Layer 9 of a small transformer language model trained on English Wikipedia (22 layers, counted from 0, width 96).
A neuron's activation on a vector x is GELU(weights . x + bias), where the dot is the dot product.
The model reads these tokens: " of" " a" " W" "P" "A" " c" "amp" " in" " Vi" "r" "gin" "ia"

The vector x that enters this layer's MLP at each token. A number n stands for n times 0.011.
0 " of": 1 20 -127 47 247 27 -117 -16 153 42 135 81 100 -22 93 -19 57 2 -4 55 -108 77 -25 -160 40 -65 -29 -18 14 29 27 -66 -46 43 48 168 -47 22 38 -17 0 -29 -41 114 13 -73 -35 -31 16 -78 -90 77 -154 165 54 8 -57 16 63 -50 107 24 4 -52 -44 84 56 112 41 11 -16 -154 57 55 -64 -34 18 -46 -4 -3 89 53 -51 -20 48 77 26 -34 -87 46 75 -4 94 36 59 91
1 " a": 8 36 33 2 195 -59 -12 37 92 16 23 289 -7 57 -10 54 -19 61 -20 133 -39 38 37 26 160 68 -12 -10 -174 -64 7 42 20 183 -21 57 118 21 116 36 -173 -109 -81 -45 -29 -48 23 -61 7 25 -25 23 -56 -52 -69 88 -37 181 -174 49 143 -45 56 23 -101 61 103 163 -21 -22 104 -132 70 143 -63 -8 42 -173 49 -3 -61 18 -43 152 -30 34 181 -29 -223 -248 77 -98 -30 -11 -51 72
2 " W": -6 -18 68 114 186 -6 -106 -41 -171 50 39 -41 146 69 11 -17 124 -47 8 39 35 -72 29 123 90 76 -31 19 104 -221 52 0 165 176 14 64 4 -9 162 108 69 -89 121 119 45 -95 171 48 -77 -60 16 -99 -85 -18 -50 65 32 102 -189 -59 44 -26 58 25 -2 108 -98 143 -64 -2 -26 -60 -3 115 -61 -62 -144 77 -40 -3 -96 23 -33 -51 101 -25 105 -103 -91 118 77 22 -65 29 -24 -68
3 "P": 250 21 59 135 171 32 -92 -102 144 -66 49 -73 33 63 -49 104 194 6 90 -31 73 -21 -13 174 -9 -41 -55 -35 -7 -123 72 167 39 73 -87 268 283 -57 31 102 -1 105 2 -83 94 -108 168 -71 5 -63 -2 -302 -112 80 77 -70 107 35 101 -118 14 -46 -83 14 -225 140 41 -28 -11 18 -3 -51 -40 143 -56 -197 -19 -115 -38 -3 -39 52 51 69 24 -47 129 13 50 88 50 -29 -60 -8 -57 44
4 "A": 139 -79 -73 106 187 -14 -79 11 68 -62 38 38 11 73 -4 101 220 67 93 -80 20 -50 -6 123 -104 1 -37 -4 -242 -108 32 232 -23 70 -25 194 136 -17 84 79 -71 -200 -102 -97 38 -15 145 -35 91 -48 -52 -274 3 21 71 -12 25 49 -37 -70 215 12 -56 -34 -162 286 7 -137 9 48 18 14 54 105 -60 -88 4 -176 107 -3 -27 -1 35 152 -24 29 -1 39 -131 -30 260 -13 -37 -41 -33 77
5 " c": 47 -134 -105 -68 185 0 -88 47 -68 81 105 81 -67 75 -25 75 48 53 43 95 86 4 7 87 167 -49 0 42 24 -180 93 -81 168 43 -98 19 454 77 -13 95 4 31 -46 -65 -10 -46 98 -38 -120 -53 43 -52 -64 8 -28 65 -88 133 -109 84 87 -156 41 44 -17 -32 90 77 26 -18 2 -104 188 94 -58 84 80 -18 44 -3 -27 130 -74 129 133 63 -2 -151 -42 -138 59 -17 -174 -72 -78 49
6 "amp": 118 66 1 -30 143 -59 -198 81 -103 -43 45 -80 -62 2 31 -60 182 11 50 36 31 -159 34 98 -220 91 -24 74 -88 -23 -55 74 99 -35 -129 417 238 -11 78 23 58 -110 53 -196 109 -6 109 -77 -83 -19 0 21 -106 88 -64 -200 17 -54 -95 82 -24 -35 -84 60 7 170 165 115 -29 71 -4 -124 78 143 -50 98 -110 46 30 -3 -81 142 120 81 30 -28 151 90 -115 4 39 7 197 -61 -8 -16
7 " in": -38 -52 -100 -71 210 -93 5 36 -76 87 16 123 76 33 -24 13 -12 -79 48 75 39 -101 8 -145 122 45 42 48 -71 102 167 17 -13 12 -8 269 194 113 89 44 -79 -100 -41 -120 -47 -17 24 12 41 26 -96 47 -121 134 -101 22 -48 80 -50 29 245 33 9 -96 -34 83 -5 0 -37 -80 -60 -179 143 81 -51 54 70 -64 67 -3 -19 190 -19 140 11 -14 58 -154 -83 -207 262 42 20 -47 62 -25
8 " Vi": 187 -113 60 22 165 -114 -152 115 -19 -22 105 52 132 4 228 201 -99 -60 63 -96 32 -72 -3 54 53 6 6 30 -101 -39 106 313 23 52 73 332 74 65 55 55 -13 11 0 -3 18 110 23 -58 48 -81 69 36 -55 36 -179 -97 -26 -5 -206 15 88 -34 27 -50 -169 108 -14 110 -95 -25 -27 -111 139 106 -51 -136 93 -65 93 -3 -27 -62 16 6 -80 -53 85 42 67 -79 169 -60 -5 -28 13 -125
9 "r": 51 13 22 30 148 -89 -285 116 -120 -59 34 46 167 151 -33 40 86 -139 129 164 70 101 47 237 113 -41 -93 10 -120 21 126 144 164 58 -24 262 51 16 142 32 -83 -135 -108 -199 8 48 96 -133 23 -24 30 -75 -73 114 -200 66 -22 -99 -213 33 8 -18 20 35 181 43 -58 251 24 1 -36 -29 77 22 -50 -168 -87 -50 -72 -3 21 110 118 14 99 30 20 14 -160 -6 -81 35 -45 -1 -85 -34
10 "gin": 127 -2 -120 78 149 -81 -206 -20 -89 -46 -93 -85 98 31 100 165 176 -140 88 28 97 6 11 -41 179 -16 -32 14 143 67 224 -90 -88 139 -27 86 147 -33 -42 14 -133 22 6 -139 -24 91 117 -110 12 11 -4 130 -138 85 -166 -84 42 -87 -168 -70 199 -34 -170 114 -42 107 93 10 -4 -28 28 -96 64 48 -57 -135 -9 57 53 -3 15 40 212 5 69 31 132 39 -44 -78 31 10 -38 88 15 22
11 "ia": 157 -14 -70 49 187 -48 -196 61 110 -52 -13 113 -18 4 84 -67 170 -54 -10 -113 32 0 4 109 -103 -42 -3 43 -5 -1 91 193 -14 158 -95 260 -75 -79 48 37 -173 -144 -137 -156 83 149 78 -2 -52 24 -73 66 -68 -65 -74 -40 -4 -79 -27 95 179 30 10 84 -23 136 -23 40 53 -80 106 -86 58 -35 -58 -82 47 -103 148 -3 1 -21 168 172 -63 92 143 -88 -239 -111 90 51 -36 57 44 -110

Each question shows the input weights of one neuron of the MLP. A number n stands for n times 0.0011.

n326 (bias 0.112): -7 -8 -8 1 -2 -10 8 6 -3 -8 -5 4 -11 -6 -5 -3 2 3 -2 2 6 -8 -14 0 -4 11 1 -3 0 -3 -8 7 -9 -8 10 -7 3 -3 4 16 2 -4 0 -6 -5 -2 10 4 0 4 16 6 2 13 -4 -8 -15 -9 9 -2 5 11 -2 -1 1 2 -9 -3 2 -14 2 12 0 4 5 1 1 -4 -4 -1 1 1 -7 -3 5 5 1 3 3 4 -14 -10 0 11 0 -1
Its three highest activations, in order, are on tokens 4 "A", 6 "amp", 7 " in"

n112 (bias -0.013): -102 -73 -67 57 -13 145 166 -10 30 40 97 -35 76 50 -16 41 34 161 -50 -3 -67 -49 -54 50 -7 -159 21 -47 -41 -75 -166 -74 125 105 -47 -26 -69 -63 57 -78 -170 123 163 128 73 -161 104 -30 138 15 -20 -28 17 75 202 -14 -29 36 39 -145 136 18 -5 -213 -70 -100 119 -119 73 47 -125 61 -7 26 -60 -14 -82 21 -53 10 -86 20 -93 68 59 -142 -28 55 134 140 11 -41 41 -68 -69 -91
On which token does it fire most, and how strongly? 3 "P", at about 1.2

n331 (bias -0.090): -146 108 192 -83 -87 60 126 144 -38 -8 -78 58 152 66 -47 140 -12 199 -116 110 28 0 -54 3 -31 128 156 80 -182 162 48 -134 -235 -57 -112 -115 -68 61 -36 -54 44 -11 -100 125 -58 119 -126 17 110 -58 42 56 29 41 -124 -94 82 -6 -48 62 55 -9 97 -114 -17 27 146 -175 -169 74 -22 36 -66 246 42 -69 -12 -224 59 84 -15 43 -73 99 -27 -199 16 -125 199 -65 -13 81 50 -94 -24 25
Which token does this neuron like most? 7 " in"

n224 (bias -0.071): -67 25 -54 17 -35 8 -59 7 33 7 26 -172 0 -16 -32 91 -60 -16 -5 -100 29 0 -124 29 -88 122 3 160 113 102 -59 -59 61 -23 52 15 -56 65 36 -67 65 92 -15 -57 47 127 -16 -2 -159 27 161 -33 77 67 64 -95 -180 -71 115 80 -98 13 3 98 185 -71 107 11 -138 172 -210 -24 -124 23 -17 81 72 -154 -166 10 138 54 14 194 -3 -18 -77 20 -30 101 -87 22 123 -70 10 101
Which token does this neuron like most? 6 "amp"

n55 (bias -0.162): 20 176 56 -3 -59 67 22 10 -152 -31 70 -99 -92 39 -25 -167 -14 -58 52 118 -30 -92 -76 -74 -84 28 150 72 175 124 -88 -119 68 43 -22 -13 -58 189 104 -184 -63 24 10 -9 112 3 -74 96 75 55 10 263 71 54 -136 -115 84 -127 8 0 -123 95 118 28 -61 55 -65 55 -30 -86 50 47 -148 -27 22 -112 16 -120 -26 30 -125 -26 -39 -105 -90 34 125 0 18 -5 38 -20 95 -146 -14 113
On which token does it fire most, and how strongly? 6 "amp", at about 0.3

n127 (bias -0.129): -53 169 -25 -10 -54 0 182 -140 6 -65 30 125 -60 -65 -147 74 -37 5 59 -6 -46 -36 -34 37 -177 -9 94 -14 20 -3 -111 -38 -62 123 61 96 -102 -150 11 58 75 71 -195 84 77 37 -158 136 82 52 -61 -85 -45 49 142 2 -13 106 -21 63 -92 -70 -21 -167 -91 60 -75 -62 -5 100 114 88 60 -42 -2 106 123 -203 103 89 26 96 -207 -13 -16 79 -129 61 142 85 52 -65 -69 -72 -24 14
On which token does it fire most, and how strongly? 4 "A", at about 0.52

n335 (bias 0.157): -6 -5 -7 -7 5 -3 12 4 -4 -7 1 0 -16 2 -15 -12 -5 15 2 3 4 -8 -11 -4 -5 13 -6 -3 -1 12 -9 -3 -1 0 9 -5 -7 1 -2 7 -2 -1 -7 3 -2 12 8 -5 2 8 17 0 1 3 -10 -3 -13 5 12 -11 -7 4 -4 8 -1 4 -1 -5 3 -5 -10 11 -1 -7 4 3 0 -10 0 -26 8 -13 1 1 -8 -14 -1 -1 3 -3 -19 -14 -3 -2 -2 -12
On which token does it fire most, and how strongly? 1 " a", at about 0.036

n318 (bias -0.066): -38 36 -166 80 -36 14 73 -67 -75 -134 -135 38 -40 -2 -53 146 11 57 39 -75 -172 203 99 137 -115 9 -64 79 20 -55 -18 43 28 -80 -67 16 -5 -5 -71 63 -82 -17 -181 40 -39 22 11 -15 -79 130 0 -77 17 31 56 76 -72 28 160 139 -62 -161 -75 -92 -3 -49 -86 -73 213 114 -174 59 -55 -62 -34 -58 128 -150 13 -44 196 58 31 11 94 39 -62 99 -69 103 -158 45 67 -22 -94 56
Which token does this neuron like most? 4 "A"

n107 (bias 0.116): -5 6 0 -3 -12 6 7 -1 -6 -6 -8 -1 -10 -3 1 -2 5 -10 2 -5 7 1 -10 -1 2 8 4 11 7 -1 -3 6 -11 -4 2 -6 3 -4 -2 0 -1 -3 8 -5 1 -4 0 2 -4 5 11 2 0 5 -2 -7 -5 2 1 7 4 16 1 -3 3 -1 -13 1 -1 7 -2 -2 -1 2 2 -6 2 8 0 31 0 0 -3 -2 7 6 0 6 3 2 0 -2 3 2 1 4
Its three highest activations, in order, are on tokens 10 "gin", 6 "amp", 2 " W"

n125 (bias -0.079): -14 -80 -147 36 -27 52 114 33 -88 37 -44 38 71 132 25 -84 -105 -29 -120 -65 -54 2 101 -61 2 -136 -48 -18 11 -115 5 27 44 -129 -29 -75 -2 -103 -90 106 -120 95 -5 17 15 -11 44 -7 -7 195 -30 90 -13 -53 -143 -68 38 15 169 125 -61 106 -21 30 97 40 46 48 184 23 94 -3 6 -159 -66 77 26 47 -72 -53 55 21 5 88 -231 70 47 -142 78 103 -15 0 23 -2 0 60
Which token does this neuron like most? 11 "ia"

n142 (bias 0.030): -117 -77 -20 -5 -21 36 192 30 -160 -31 92 11 103 19 -204 42 3 110 118 56 25 -31 59 54 166 40 -22 94 25 -82 -48 -45 16 -75 62 -81 -53 38 3 -93 120 -19 42 99 44 -28 -16 -33 -44 -40 34 -55 -23 -59 120 -122 -11 116 24 -3 134 -19 58 -266 -41 24 178 -16 -12 126 -117 16 -136 90 -12 -126 -82 -154 47 -30 -10 -47 -205 35 -53 70 -134 8 262 -58 32 -49 128 103 -97 -28
Its three highest activations, in order, are on tokens 2 " W", 5 " c", 4 "A"

n57 (bias -0.120): -118 63 22 -45 -63 12 14 106 -16 -23 -104 -5 -10 40 -3 -211 60 34 -255 -151 -43 48 -4 41 14 98 81 126 8 3 -176 -28 237 53 -48 6 -186 -54 -118 -53 121 -53 9 5 -3 -31 -97 151 -46 -27 90 20 31 57 0 -63 -143 209 146 100 -133 12 -40 -109 206 -78 233 129 -50 60 -166 -7 67 106 -33 -109 -47 21 -29 17 52 -194 -84 98 -107 131 120 28 80 79 42 -58 46 -176 42 177
On which token does it fire most, and how strongly? 6 "amp", at about 0.12

n26 (bias -0.022): 70 -34 57 129 -58 113 -106 -38 -212 -192 199 -53 -106 76 134 63 86 54 19 3 -26 73 -205 95 -61 136 31 -132 5 127 -17 17 -74 -94 -15 -153 -25 25 -81 45 130 -2 22 80 -20 18 113 -24 -109 -153 151 -34 171 78 118 -7 -41 27 55 -21 23 -110 -42 -119 22 47 -110 -138 61 -30 -26 134 -9 155 44 -85 7 -42 -39 -23 -25 -140 58 5 -87 -57 -14 31 -49 54 -25 154 -57 79 -82 -29
Its three highest activations, in order, are on tokens 4 "A", 3 "P", 2 " W"

n382 (bias -0.101): 70 105 67 88 -47 23 150 -46 -6 113 13 48 -173 89 -14 -8 -145 -70 -62 3 -8 155 32 0 -141 56 50 76 3 -39 -3 -39 -51 16 -47 -131 16 82 11 -211 -77 24 16 333 -38 -127 75 60 183 -12 21 143 113 0 -39 -10 22 109 -75 39 -6 -6 -82 -123 -39 -123 149 -44 8 32 -57 176 -64 -3 -113 -106 54 -202 74 -51 24 -184 -9 155 -59 15 115 -39 -45 -19 -9 83 -33 9 8 63
On which token does it fire most, and how strongly? 1 " a", at about 0.86

n307 (bias 0.063): -111 41 168 30 13 6 101 -20 22 65 47 7 3 63 61 -14 -248 -131 39 -105 57 88 20 -78 -34 79 171 -99 133 -49 -26 5 -15 16 -16 26 -169 99 71 -108 82 5 -34 188 -76 -37 -103 173 23 -63 24 82 48 -104 -78 7 -29 206 -44 -35 -8 -99 90 -144 -70 -41 -85 108 -81 -102 -72 22 10 -3 0 199 -13 -97 108 0 5 -121 -164 -74 -65 -81 -47 -15 172 23 -23 100 -64 64 99 106
Which token does this neuron like most? 8 " Vi"

n48 (bias 0.098): -6 2 3 5 -6 10 7 -6 -7 -5 -11 0 4 4 5 3 -1 0 2 -4 7 6 -2 -3 -2 5 5 12 6 12 0 -6 -6 8 4 -2 1 -4 -9 -7 4 6 7 -6 1 -5 -9 3 -2 6 -2 -9 6 -2 4 -3 -6 -5 3 13 1 0 8 -2 0 -2 1 -1 5 13 0 10 -10 5 -4 3 4 10 -5 -4 2 -10 -4 -4 -3 -4 -6 -6 -3 4 0 -9 2 -5 -3 -8
Which token does this neuron like most? 2 " W"

n256 (bias -0.104): -116 21 -54 46 -60 73 -13 121 -17 -108 65 -147 139 -49 -99 -89 11 6 32 0 61 -15 -303 -72 37 -19 161 -55 123 18 40 -211 18 -59 184 -198 37 38 -19 32 26 70 198 85 -66 85 50 29 109 -46 45 178 155 202 -118 -38 -103 6 -35 -80 58 60 -37 155 -62 50 -57 41 63 95 84 149 -64 -3 -7 -45 75 -24 -86 -25 -37 35 -17 -132 26 -181 -68 -16 -71 -49 -26 96 14 -37 -123 -31
Which token does this neuron like most? 10 "gin"

n118 (bias -0.159): -3 13 41 -15 -121 112 0 50 98 90 -117 45 -26 -32 134 3 19 -11 44 148 -38 31 -117 5 -69 -64 -124 37 22 73 -5 -55 34 104 94 -13 -3 -11 51 5 57 -19 -154 59 -14 37 153 -28 -105 79 146 104 6 105 5 -21 32 129 192 -30 -202 70 -65 81 132 -37 197 117 -37 194 56 151 -36 -3 -214 -50 -92 -21 109 -15 166 -44 132 -27 37 -70 29 110 -36 -7 -32 -33 171 78 197 -104
On which two tokens does it fire most, strongest first? 6 "amp", 0 " of"

n207 (bias 0.141): -2 2 -6 -7 7 13 13 -4 -1 -5 0 -4 -11 -3 -11 -14 -8 6 2 -4 -1 -2 -11 2 2 5 -16 6 -1 12 -7 -4 1 6 2 -3 -4 6 -14 -3 1 -2 -7 2 -2 13 14 -10 13 4 8 -2 4 4 -4 2 -3 -3 6 -2 -12 -1 -1 3 0 -2 -4 3 2 8 -10 10 -2 -6 5 -1 -3 -3 -1 7 3 -14 0 1 -11 -19 -4 8 1 1 -11 -9 -5 -7 -2 -11
On which two tokens does it fire most, strongest first? 9 "r", 3 "P"

n321 (bias -0.029): -58 64 -148 -111 -71 -13 67 -45 91 16 123 118 162 98 5 8 -170 58 19 -115 -10 99 -56 -188 139 99 57 -109 -109 92 94 48 55 18 -13 -8 -73 10 -48 -147 -196 70 170 49 116 -51 -117 64 -29 -23 42 22 -14 -17 -17 -23 -111 5 -60 52 -133 67 -5 107 39 -68 -41 150 -26 -74 -11 18 -178 131 42 -69 5 -114 -57 5 62 -122 -46 -31 43 44 23 -2 22 101 -105 47 -64 27 -90 64
On which two tokens does it fire most, strongest first? 0 " of", 1 " a"

n279 (bias -0.122): -59 -133 -45 -22 -59 62 -60 179 -272 -42 -55 -91 -117 -5 138 -134 89 12 -19 98 66 74 -110 124 -187 -27 -9 72 -52 149 -297 -55 37 138 77 -110 -211 -68 15 -17 217 26 -95 75 26 27 -51 105 -68 148 93 97 100 96 73 -47 -65 -87 223 94 0 -151 34 -102 -22 -9 98 39 -55 267 9 21 35 30 -27 -15 -38 -151 -86 -44 49 29 77 21 32 -114 -55 68 -34 30 0 18 102 -28 62 -28
On which token does it fire most, and how strongly? 6 "amp", at about 0.6

n287 (bias -0.077): -79 -98 -84 165 5 17 122 -70 -163 -90 -124 -56 144 110 0 -152 -35 -107 -125 -117 77 24 48 -49 89 -83 41 -183 0 -38 -88 -28 99 -180 161 -144 -105 -100 -80 -154 -18 107 89 42 49 -37 -25 31 75 43 -7 161 -74 67 -74 86 -78 31 103 6 47 132 110 -129 -46 73 3 185 -50 -57 59 38 49 84 37 -14 -69 -13 -44 -45 -70 -123 -73 -67 -197 -18 113 8 49 -28 49 82 -19 -11 -35 132
Which token does this neuron like most? 2 " W"

n151 (bias -0.070): -185 124 -100 55 -54 49 0 -55 -79 -30 39 84 13 28 51 -92 7 38 -2 -59 89 149 -178 -28 84 102 33 12 -111 41 2 -44 100 -49 52 -73 -23 52 68 0 175 50 -50 -23 -96 3 45 74 -72 -27 279 9 74 195 -4 -35 -57 103 37 -55 -107 -38 75 -49 -7 -179 59 107 -124 -27 -102 -50 125 68 -58 -98 48 65 -100 0 16 -8 -25 -14 -48 32 -50 -38 29 -2 51 37 -30 -76 -26 49
Which token does this neuron like most? 5 " c"

n73 (bias 0.100): -8 2 -1 2 3 1 6 -1 -3 -15 3 5 -6 -3 2 -1 -5 -4 -1 -6 9 -2 -9 0 -2 0 -5 -6 1 3 -2 1 -11 -1 8 -6 -4 16 -5 1 3 -5 -1 -3 2 4 10 1 7 20 8 2 9 7 0 -5 -4 -7 4 1 -7 12 4 -10 0 -1 -5 0 -1 2 -8 11 -5 15 1 6 6 2 -9 -17 -6 6 4 1 0 4 -3 4 4 -5 -12 -18 -8 1 3 -3
Which token does this neuron like most? 8 " Vi"